Layer 7 of a small transformer language model trained on English Wikipedia (13 layers, counted from 0, width 96).
Take only the direct path to the model's output, skipping the later layers: a vector added to the residual stream pushes a token's score in proportion to its dot product with that token's output vector.

Output vectors of the tokens that the questions are about. A number n stands for (n - 500) times 0.0044.
"t": 483 533 523 572 487 510 478 528 482 589 615 592 406 554 502 353 551 542 523 525 618 360 536 688 537 591 460 497 606 465 598 406 536 581 394 392 650 701 558 468 574 509 302 513 457 553 443 569 473 539 406 510 398 498 463 497 583 394 548 459 563 657 388 348 469 675 490 666 462 357 494 371 460 522 415 485 502 427 434 562 472 442 503 452 393 597 664 542 572 644 638 708 445 554 546 539
"o": 512 528 535 670 467 466 426 514 403 508 513 698 477 518 329 322 583 583 515 569 556 525 590 535 577 574 561 425 451 545 432 777 467 442 480 488 609 574 517 482 717 425 479 498 553 461 551 415 324 390 443 556 498 463 544 523 459 633 656 584 453 567 528 588 610 428 393 401 544 452 451 470 537 508 483 442 373 430 453 451 598 466 534 485 456 489 440 379 574 523 468 383 530 498 412 569
"ism": 628 561 480 405 535 563 547 606 523 535 476 617 669 444 462 409 621 483 650 350 670 665 533 503 605 493 472 536 565 482 349 608 630 519 694 535 437 494 492 502 511 318 682 468 564 500 558 624 508 541 514 346 578 774 558 316 609 530 477 424 451 319 544 521 485 334 611 536 438 579 479 405 693 485 340 615 425 355 483 469 611 479 448 485 558 394 497 544 591 514 580 634 579 477 631 629
"p": 482 566 585 497 490 399 489 364 563 487 641 516 352 543 420 590 679 523 458 453 481 485 593 397 539 497 325 568 486 470 502 467 628 468 460 465 509 607 466 489 635 618 521 348 517 342 474 543 402 564 484 597 453 525 396 522 449 563 531 490 420 393 437 423 433 542 380 619 511 449 507 462 336 530 427 484 572 368 436 422 454 490 379 695 493 465 588 544 555 527 599 558 592 509 383 510
"m": 401 460 594 441 488 564 438 264 689 463 571 588 527 548 577 630 592 596 475 476 590 616 667 634 405 478 650 638 671 561 578 488 549 431 627 390 400 522 510 490 517 520 618 378 370 485 438 536 511 477 486 553 436 583 449 494 440 426 511 594 515 541 487 357 606 580 409 532 405 584 544 490 413 521 492 449 604 439 443 364 405 514 475 468 390 508 465 695 552 671 665 764 598 661 457 531
"che": 429 493 631 624 484 420 460 353 482 453 565 446 666 509 479 381 424 505 602 464 507 418 536 448 467 620 430 505 416 557 395 465 646 466 577 615 570 478 478 509 549 477 512 502 529 535 416 474 411 450 799 391 462 512 571 546 532 520 552 536 546 484 489 507 602 661 536 495 443 379 479 445 642 555 370 539 415 460 555 444 649 731 363 459 433 549 531 610 475 517 467 490 477 520 426 269
"tion": 541 503 560 608 510 677 486 427 457 484 461 525 419 634 612 541 548 381 585 505 651 474 521 462 348 529 491 520 613 647 320 244 381 526 534 386 551 619 530 529 521 389 539 623 549 445 426 575 425 506 525 480 400 424 581 333 554 408 396 592 354 395 421 438 474 547 616 642 484 551 485 425 699 381 344 532 492 449 360 416 778 529 344 465 420 564 424 365 510 614 471 657 623 542 516 460
"ary": 285 645 493 503 500 579 546 545 571 422 402 560 701 473 333 614 571 475 655 350 523 477 451 654 694 605 605 384 394 390 426 384 544 456 642 457 364 547 623 515 380 292 538 510 374 500 558 483 594 455 271 326 503 512 485 383 428 441 551 550 314 568 681 480 551 543 406 345 478 573 605 668 570 564 300 675 402 644 534 595 654 559 352 517 394 470 344 465 521 472 379 618 612 357 673 360
"fin": 562 536 525 537 489 410 643 480 593 635 563 485 460 482 397 386 579 510 577 452 425 559 327 569 388 503 573 633 452 599 471 359 564 461 664 372 522 559 496 520 587 316 495 510 582 607 555 420 439 654 483 390 379 505 495 484 620 464 497 435 484 539 551 582 469 582 620 641 555 459 574 540 436 655 394 545 407 344 536 509 451 520 337 626 518 596 371 535 528 498 447 452 566 498 333 452
"il": 516 479 371 575 498 526 327 427 476 351 559 620 464 521 502 527 566 502 556 367 585 432 516 386 615 564 663 543 552 383 502 639 673 466 412 419 541 603 576 491 521 507 553 459 683 454 426 497 544 517 464 542 477 512 556 563 751 542 574 505 437 660 553 598 469 357 481 497 446 586 526 567 542 552 358 442 474 451 346 399 468 535 283 487 525 564 500 582 584 437 635 490 433 512 627 470
"per": 447 462 506 486 470 428 505 516 512 650 552 510 430 525 587 564 676 405 546 500 416 340 542 313 557 601 471 640 403 683 273 557 500 593 462 570 356 503 558 510 562 476 500 560 474 551 450 573 451 468 451 503 487 410 450 432 388 351 407 613 367 497 420 400 485 428 428 478 533 412 506 358 335 442 396 521 640 396 241 419 486 553 409 587 408 490 560 557 476 470 553 570 504 661 330 439
"com": 443 397 565 683 480 438 512 458 442 616 516 419 556 579 583 437 592 529 515 517 407 554 452 522 503 300 549 485 420 482 367 426 429 555 620 390 519 331 602 513 481 409 439 537 505 531 530 404 453 697 409 472 402 383 333 534 337 480 497 492 607 672 625 338 548 547 498 437 401 376 598 547 464 713 447 474 562 507 536 601 511 492 513 549 548 500 554 476 493 567 640 385 518 577 486 508
"tern": 460 497 572 411 482 542 580 381 574 562 538 475 444 619 429 363 790 481 502 439 366 439 439 292 378 588 555 474 188 494 476 421 705 630 540 503 550 563 520 524 430 485 478 613 543 507 489 488 547 506 615 461 455 639 471 572 542 389 295 541 420 609 490 398 528 651 495 535 516 475 689 579 607 465 287 551 465 428 421 503 619 650 410 627 458 560 347 612 394 511 545 677 537 561 528 562
"present": 630 598 516 402 521 396 619 560 513 618 543 392 565 595 347 436 500 403 475 672 384 706 477 400 329 389 367 282 548 440 427 494 378 606 670 550 530 364 531 543 500 400 511 497 582 652 456 525 374 620 642 570 561 525 425 506 457 234 546 376 492 515 586 336 403 481 406 558 618 429 570 508 516 579 324 520 422 486 371 414 551 450 522 584 552 568 581 635 347 594 476 565 509 457 334 430
"tri": 532 513 614 573 494 307 434 484 500 579 494 413 669 540 518 484 587 400 478 503 603 418 384 362 560 488 431 645 465 649 476 305 609 641 559 591 546 624 488 512 476 367 376 448 555 417 475 474 339 539 336 365 440 421 521 426 518 438 287 480 593 462 493 320 502 624 594 638 543 433 500 319 365 624 317 410 392 492 423 562 524 539 493 563 536 557 503 557 485 674 514 576 440 541 325 450
" death": 487 603 309 486 586 601 710 420 440 679 363 402 639 500 532 473 573 483 332 470 440 719 601 497 617 488 560 516 497 554 510 480 481 548 675 573 567 456 403 531 435 543 561 435 409 474 641 414 584 561 526 534 455 640 567 397 425 500 617 473 512 301 512 495 533 266 605 568 402 413 500 563 590 492 463 533 373 469 477 506 551 606 393 373 616 500 392 469 473 478 487 642 484 490 443 439
",": 500 652 348 486 717 397 603 451 560 734 334 491 629 741 428 389 693 371 552 556 468 556 427 475 604 352 717 556 426 735 374 520 533 566 640 335 113 407 432 696 281 377 610 553 541 460 753 856 423 473 540 292 453 603 608 271 659 362 151 339 452 271 524 463 515 455 580 628 539 418 700 416 615 600 72 975 246 644 242 740 584 683 315 355 505 508 350 637 316 591 454 671 528 317 505 377
"ă": 467 637 415 477 495 421 441 519 548 451 467 377 479 697 493 469 602 434 517 491 422 492 482 363 643 301 492 619 421 416 408 465 412 606 465 344 522 510 454 514 439 417 538 401 451 498 547 552 477 403 517 419 561 486 622 375 495 530 458 485 563 308 425 554 514 519 647 526 571 540 461 435 543 503 340 572 430 532 481 424 685 639 245 419 436 530 431 639 441 587 370 540 435 444 603 349
"self": 541 512 435 691 478 563 386 458 562 550 279 542 591 522 486 461 541 462 404 532 500 689 566 419 513 565 487 578 618 782 371 510 310 712 690 466 383 446 606 545 432 467 610 500 366 541 549 529 397 503 601 537 579 552 395 468 614 571 532 350 364 535 721 411 451 456 554 328 379 511 548 357 353 503 410 569 363 512 405 568 653 447 293 409 573 617 588 384 413 494 571 422 443 385 359 361

Each question shows what one neuron of this layer's MLP adds at an activation of 1. A number n stands for (n - 500) times 0.0023.

n258: 551 514 611 492 586 504 439 415 558 558 503 541 380 502 530 580 587 529 478 504 534 450 535 525 576 557 493 534 443 596 570 516 494 536 451 464 593 523 503 491 495 487 512 476 420 563 522 493 490 520 586 581 402 427 510 474 518 456 542 504 522 421 498 494 560 592 410 502 386 614 674 496 562 478 496 521 457 479 558 455 574 514 514 452 561 484 395 340 495 561 568 509 494 404 394 495
Which of these tokens does it push up most? "tion"

n295: 494 413 575 520 496 452 527 559 468 582 447 498 436 498 455 527 564 543 500 536 428 450 508 508 531 484 526 524 473 421 571 510 563 548 440 643 558 492 495 563 495 581 556 525 508 473 515 532 519 508 476 504 420 536 434 578 563 514 508 490 512 478 429 528 542 512 481 487 555 543 399 476 617 460 338 503 474 543 344 558 472 463 461 533 425 448 561 447 543 478 369 437 523 562 555 453
Which of these tokens does it push up most? "tern"

n319: 499 596 416 464 572 485 473 503 509 484 487 450 506 486 460 506 534 593 473 495 483 557 622 502 494 492 502 539 454 446 489 523 566 581 537 567 475 483 585 462 439 538 535 496 490 362 525 404 495 384 460 469 448 499 573 592 504 516 451 511 625 505 419 540 556 427 525 533 447 483 530 541 561 519 550 609 494 455 548 571 451 461 552 469 438 506 487 529 521 541 539 506 560 508 451 528
Pushed down most: "tion"

n198: 625 395 508 500 327 561 532 551 486 486 456 493 384 507 473 519 459 406 602 546 516 398 518 466 516 422 429 461 433 486 478 384 563 430 484 584 439 442 480 532 426 447 512 452 496 477 471 411 511 530 514 550 528 533 373 442 549 585 411 619 555 591 539 469 485 517 411 559 500 530 586 479 474 495 536 639 500 486 466 411 557 475 451 482 428 530 430 542 452 543 387 536 483 514 470 502
Which three tokens does it push up most, strongest first? "tern", "tion", "per"

n174: 598 537 467 504 522 477 448 485 507 468 504 597 497 555 577 479 484 519 496 500 474 479 489 497 427 552 541 379 408 393 583 608 552 527 525 420 508 477 559 572 542 470 551 489 526 514 569 557 519 420 466 593 569 504 559 519 559 543 504 520 494 457 477 527 537 511 570 507 472 570 493 471 441 576 460 492 562 437 524 537 510 480 522 470 532 456 476 528 523 592 466 430 461 505 512 494
Which two tokens does it push up most, strongest first? "il", "o"

n143: 567 474 485 482 512 500 552 394 543 580 563 472 516 476 483 505 399 478 580 502 422 381 512 491 417 436 488 524 498 527 576 585 495 645 581 428 542 438 511 385 435 517 530 507 507 564 453 448 476 461 540 438 554 452 558 431 492 430 511 452 511 562 612 440 507 368 506 543 444 453 449 498 525 526 556 554 577 515 570 509 536 649 636 521 483 573 455 495 500 505 599 549 526 511 456 490
Which three tokens does it push up most, strongest first? "present", "com", "che"

n188: 403 413 393 564 488 327 480 533 429 508 624 479 566 479 475 489 510 484 442 435 490 629 522 475 498 427 452 488 372 517 469 502 476 507 476 505 547 462 508 428 502 512 511 526 518 551 568 524 379 493 464 563 460 492 500 505 580 498 481 512 578 521 548 494 514 505 596 536 552 468 631 508 509 481 453 555 563 579 459 413 581 540 442 541 513 515 443 385 478 496 576 537 559 512 469 607
Pushed down most: "m"

n2: 534 455 543 521 517 575 538 594 591 429 632 439 553 549 503 495 573 527 451 498 531 547 367 562 467 500 420 449 467 418 507 498 488 594 495 488 492 472 593 541 577 420 463 379 479 411 564 612 452 443 466 570 407 529 469 515 559 552 494 487 509 583 521 504 420 462 500 450 464 594 445 571 428 463 403 553 481 482 445 510 444 522 511 480 593 516 491 509 448 491 544 505 478 540 555 539
Pushed down most: "che"

n41: 544 481 440 471 543 401 460 519 429 401 539 490 463 487 550 523 382 449 395 468 514 457 428 493 578 536 523 459 518 481 500 545 486 516 443 369 440 493 532 494 537 637 513 441 527 542 482 521 398 363 491 457 513 517 409 372 561 504 604 472 498 491 381 472 469 456 476 443 607 638 510 514 547 511 539 464 498 522 574 540 475 542 353 543 436 470 547 429 481 491 510 536 569 530 544 533
Which two tokens does it push up most, strongest first? "il", "ă"

n95: 429 438 476 579 452 441 584 526 502 495 509 506 458 460 623 554 413 498 585 617 515 538 467 535 511 571 491 503 480 666 520 473 434 426 429 560 500 492 543 553 518 537 460 476 483 507 575 375 599 477 448 514 502 335 493 498 462 439 476 532 514 553 513 496 520 457 496 448 541 454 403 460 410 492 445 573 445 475 461 453 497 470 467 577 441 459 463 521 493 509 588 592 555 516 555 436
Which of these tokens does it push up most? "per"

n125: 448 554 459 479 377 572 422 482 405 545 441 474 450 459 503 560 534 507 558 500 617 507 562 498 478 443 495 457 520 522 469 429 510 480 467 561 465 502 476 429 519 532 539 523 457 409 462 483 433 592 448 429 491 539 592 609 469 469 418 397 527 551 497 657 409 457 479 508 596 514 478 432 513 506 403 605 491 506 546 453 497 548 473 419 440 500 587 498 438 505 488 466 455 501 460 494
Which three tokens does it push up most, strongest first? ",", "tion", "ă"

n98: 500 575 529 418 434 434 602 461 611 522 456 467 545 500 596 445 586 544 511 456 581 534 569 424 600 525 509 448 514 556 460 538 606 507 452 509 454 351 480 497 493 409 620 615 641 553 519 467 498 539 440 508 500 496 484 578 451 384 525 496 627 557 465 545 467 435 494 425 353 538 408 436 547 471 475 425 486 536 483 562 474 516 500 488 428 530 502 540 577 496 448 483 481 487 602 471
Pushed down most: "p"

n343: 591 471 514 470 519 404 518 462 592 532 524 526 392 532 512 412 473 480 575 507 462 519 470 601 452 553 580 532 386 517 522 418 510 469 485 510 500 492 506 637 536 554 536 461 423 440 426 449 480 365 466 423 581 508 526 522 462 498 393 420 557 586 439 555 399 431 514 511 467 610 470 535 454 329 528 539 513 447 500 430 516 588 506 533 498 492 491 567 441 518 464 449 516 490 516 524
Which of these tokens does it push up most? "tern"

n51: 426 566 517 523 513 572 566 456 392 568 559 525 437 539 506 490 570 488 435 486 536 497 584 521 536 429 498 548 491 513 547 482 457 530 430 426 543 433 526 628 453 466 506 519 562 405 445 549 512 445 458 512 480 481 533 432 413 438 437 547 446 519 557 528 583 526 484 433 449 415 468 403 590 551 456 360 580 516 525 403 509 484 560 494 561 481 539 488 522 408 541 427 585 510 457 541
Pushed down most: "fin"

n220: 466 412 562 469 509 472 497 497 505 494 502 441 505 574 520 425 523 451 400 614 553 530 478 541 430 472 584 474 431 405 420 543 382 537 551 478 497 484 520 540 524 648 486 480 458 446 483 523 477 522 525 570 475 521 451 362 468 530 470 457 512 443 500 396 477 453 521 425 528 482 554 521 543 497 416 533 595 432 435 518 536 527 518 552 570 419 577 509 568 551 367 551 549 487 419 513
Which two tokens does it push up most, strongest first? "present", ","

n211: 427 479 453 483 383 551 440 495 465 468 460 442 473 504 457 472 576 579 459 487 401 435 528 408 585 560 555 451 424 512 530 532 659 549 587 545 494 659 497 614 526 565 519 511 462 464 393 546 488 485 487 457 545 492 463 456 542 463 432 571 453 479 574 507 448 456 459 478 512 482 569 543 568 546 475 498 560 502 467 528 524 467 620 452 509 503 514 523 658 474 542 446 491 462 505 520
Which three tokens does it push up most, strongest first? "tern", "il", "ary"

n69: 539 477 420 488 519 498 554 585 493 531 526 471 487 570 512 455 529 518 358 436 514 591 502 440 502 519 549 552 538 475 503 578 471 406 553 497 562 581 468 565 464 517 545 475 452 509 450 544 484 421 456 516 505 616 572 521 513 510 640 577 500 479 539 490 555 501 609 456 578 502 592 497 515 462 422 528 448 537 529 446 536 532 483 536 454 562 500 457 445 415 477 456 476 529 605 494
Which three tokens does it push up most, strongest first? " death", "ă", "ism"

n367: 413 470 540 458 518 493 458 553 462 585 455 476 471 452 492 546 458 498 529 401 551 492 536 521 486 511 630 511 524 492 489 476 507 537 343 503 483 578 442 302 522 467 467 444 579 454 453 462 513 498 403 607 552 383 558 458 543 446 484 467 488 545 437 526 447 563 507 498 612 428 525 484 545 488 476 542 426 494 480 425 433 486 528 586 521 535 500 525 453 536 491 570 479 483 585 521
Which three tokens does it push up most, strongest first? "t", "il", "tri"

n287: 420 420 525 600 523 604 475 545 544 574 476 542 401 430 528 457 519 520 559 438 489 451 523 539 469 519 463 541 642 528 423 475 476 469 425 441 606 505 556 472 549 533 432 470 399 488 571 516 419 464 483 472 595 535 488 556 415 485 515 473 536 483 541 517 581 572 546 508 476 561 527 500 523 520 441 588 465 473 502 568 515 553 554 462 579 531 510 482 470 449 524 538 492 507 521 400
Which three tokens does it push up most, strongest first? "t", "self", "tion"

n359: 468 571 497 588 498 444 391 491 521 450 473 553 397 481 440 424 563 496 523 468 464 555 470 432 460 428 505 497 403 527 468 529 502 548 481 448 453 473 643 539 546 394 492 471 507 467 468 526 529 518 435 517 624 497 446 537 427 473 538 444 637 448 515 500 612 497 465 525 460 504 478 493 607 440 502 457 591 369 434 670 492 508 526 533 494 515 507 447 478 500 465 562 551 554 448 469
Which of these tokens does it push up most? "com"

n140: 544 454 479 516 586 586 436 480 437 477 535 533 417 468 502 511 554 535 498 557 540 502 549 536 582 518 512 500 479 493 502 462 511 471 590 523 527 416 487 635 469 423 581 474 500 557 552 503 564 606 512 508 440 465 545 525 500 506 508 509 465 587 577 402 405 471 537 500 562 523 522 481 599 569 511 495 404 515 528 388 442 512 526 492 507 493 491 508 469 488 405 475 522 414 603 462
Which of these tokens does it push up most? "ary"

n195: 433 477 471 424 509 502 496 405 455 427 487 436 499 432 506 540 495 440 555 392 644 486 410 457 515 437 429 462 521 460 468 483 546 450 481 505 510 509 493 522 446 457 548 440 470 496 480 483 546 459 468 586 499 527 433 523 484 544 487 572 524 503 472 569 475 434 490 533 569 500 485 414 514 552 544 414 521 526 561 548 394 517 503 511 445 443 537 430 400 444 490 638 527 516 431 483
Which two tokens does it push up most, strongest first? "p", "m"

n305: 495 486 508 516 417 480 552 498 472 444 555 459 538 566 472 541 503 487 473 446 491 507 497 440 599 339 519 488 487 441 320 399 491 423 500 526 513 546 430 457 524 464 565 540 394 542 495 465 576 453 540 487 411 517 562 447 416 633 584 387 518 421 444 547 549 587 517 503 543 473 521 450 491 549 563 476 440 445 575 450 631 529 449 461 545 492 598 518 495 511 429 522 468 547 573 469
Which three tokens does it push up most, strongest first? "ă", "che", " death"

n274: 519 560 440 533 492 397 471 513 497 632 516 516 496 521 485 465 543 422 516 500 516 577 492 520 439 446 472 450 468 434 407 480 528 459 558 510 499 471 541 438 556 485 473 512 593 493 471 533 624 519 437 548 473 533 541 470 543 464 507 586 556 387 541 598 520 511 443 460 507 554 528 497 484 489 507 482 509 482 408 535 543 468 420 520 539 518 569 475 476 507 490 532 559 437 465 468
Pushed down most: "m"

n224: 568 539 399 505 507 479 430 437 486 480 460 590 500 492 552 514 563 503 547 369 510 547 557 544 489 459 516 556 590 515 507 582 572 526 500 483 451 455 497 543 555 556 592 608 503 430 505 549 460 409 425 544 532 489 486 481 570 463 367 539 544 426 521 436 451 537 448 476 523 500 540 516 524 528 520 447 484 505 548 477 552 442 593 567 608 410 461 602 428 519 461 527 525 540 490 577
Pushed down most: "che"

n11: 450 372 532 518 458 492 423 463 536 570 475 482 503 492 417 536 565 495 582 472 477 495 516 427 534 490 457 390 530 454 293 492 564 540 526 532 535 441 521 492 460 457 468 473 485 537 486 553 591 538 551 516 497 492 534 456 556 626 552 567 522 468 452 547 470 591 517 478 621 523 486 489 452 530 468 493 429 517 453 426 512 561 481 485 504 540 615 503 457 475 467 412 539 460 477 537
Which of these tokens does it push up most? "che"

n380: 410 470 492 513 580 482 586 554 586 448 534 495 463 528 447 470 561 496 426 505 467 442 503 469 531 536 471 498 465 475 519 447 528 587 567 531 452 532 516 497 434 494 438 554 458 515 596 529 525 440 529 465 445 611 553 492 448 482 505 503 475 531 561 463 560 662 544 616 495 438 507 470 514 495 295 612 498 421 486 517 525 433 584 495 434 513 516 495 480 479 527 529 715 546 551 473
Pushed down most: "il"

n178: 488 500 531 572 488 478 466 569 469 412 518 538 492 620 519 619 448 422 609 541 467 360 490 564 579 411 475 551 552 478 483 524 552 576 413 489 510 440 503 537 441 462 510 452 514 390 508 429 552 470 418 449 480 520 431 406 448 483 569 542 538 445 559 557 531 474 561 527 523 485 478 455 529 437 452 562 444 544 484 519 575 529 466 376 591 604 601 588 539 498 458 496 630 511 472 554
Which of these tokens does it push up most? "ă"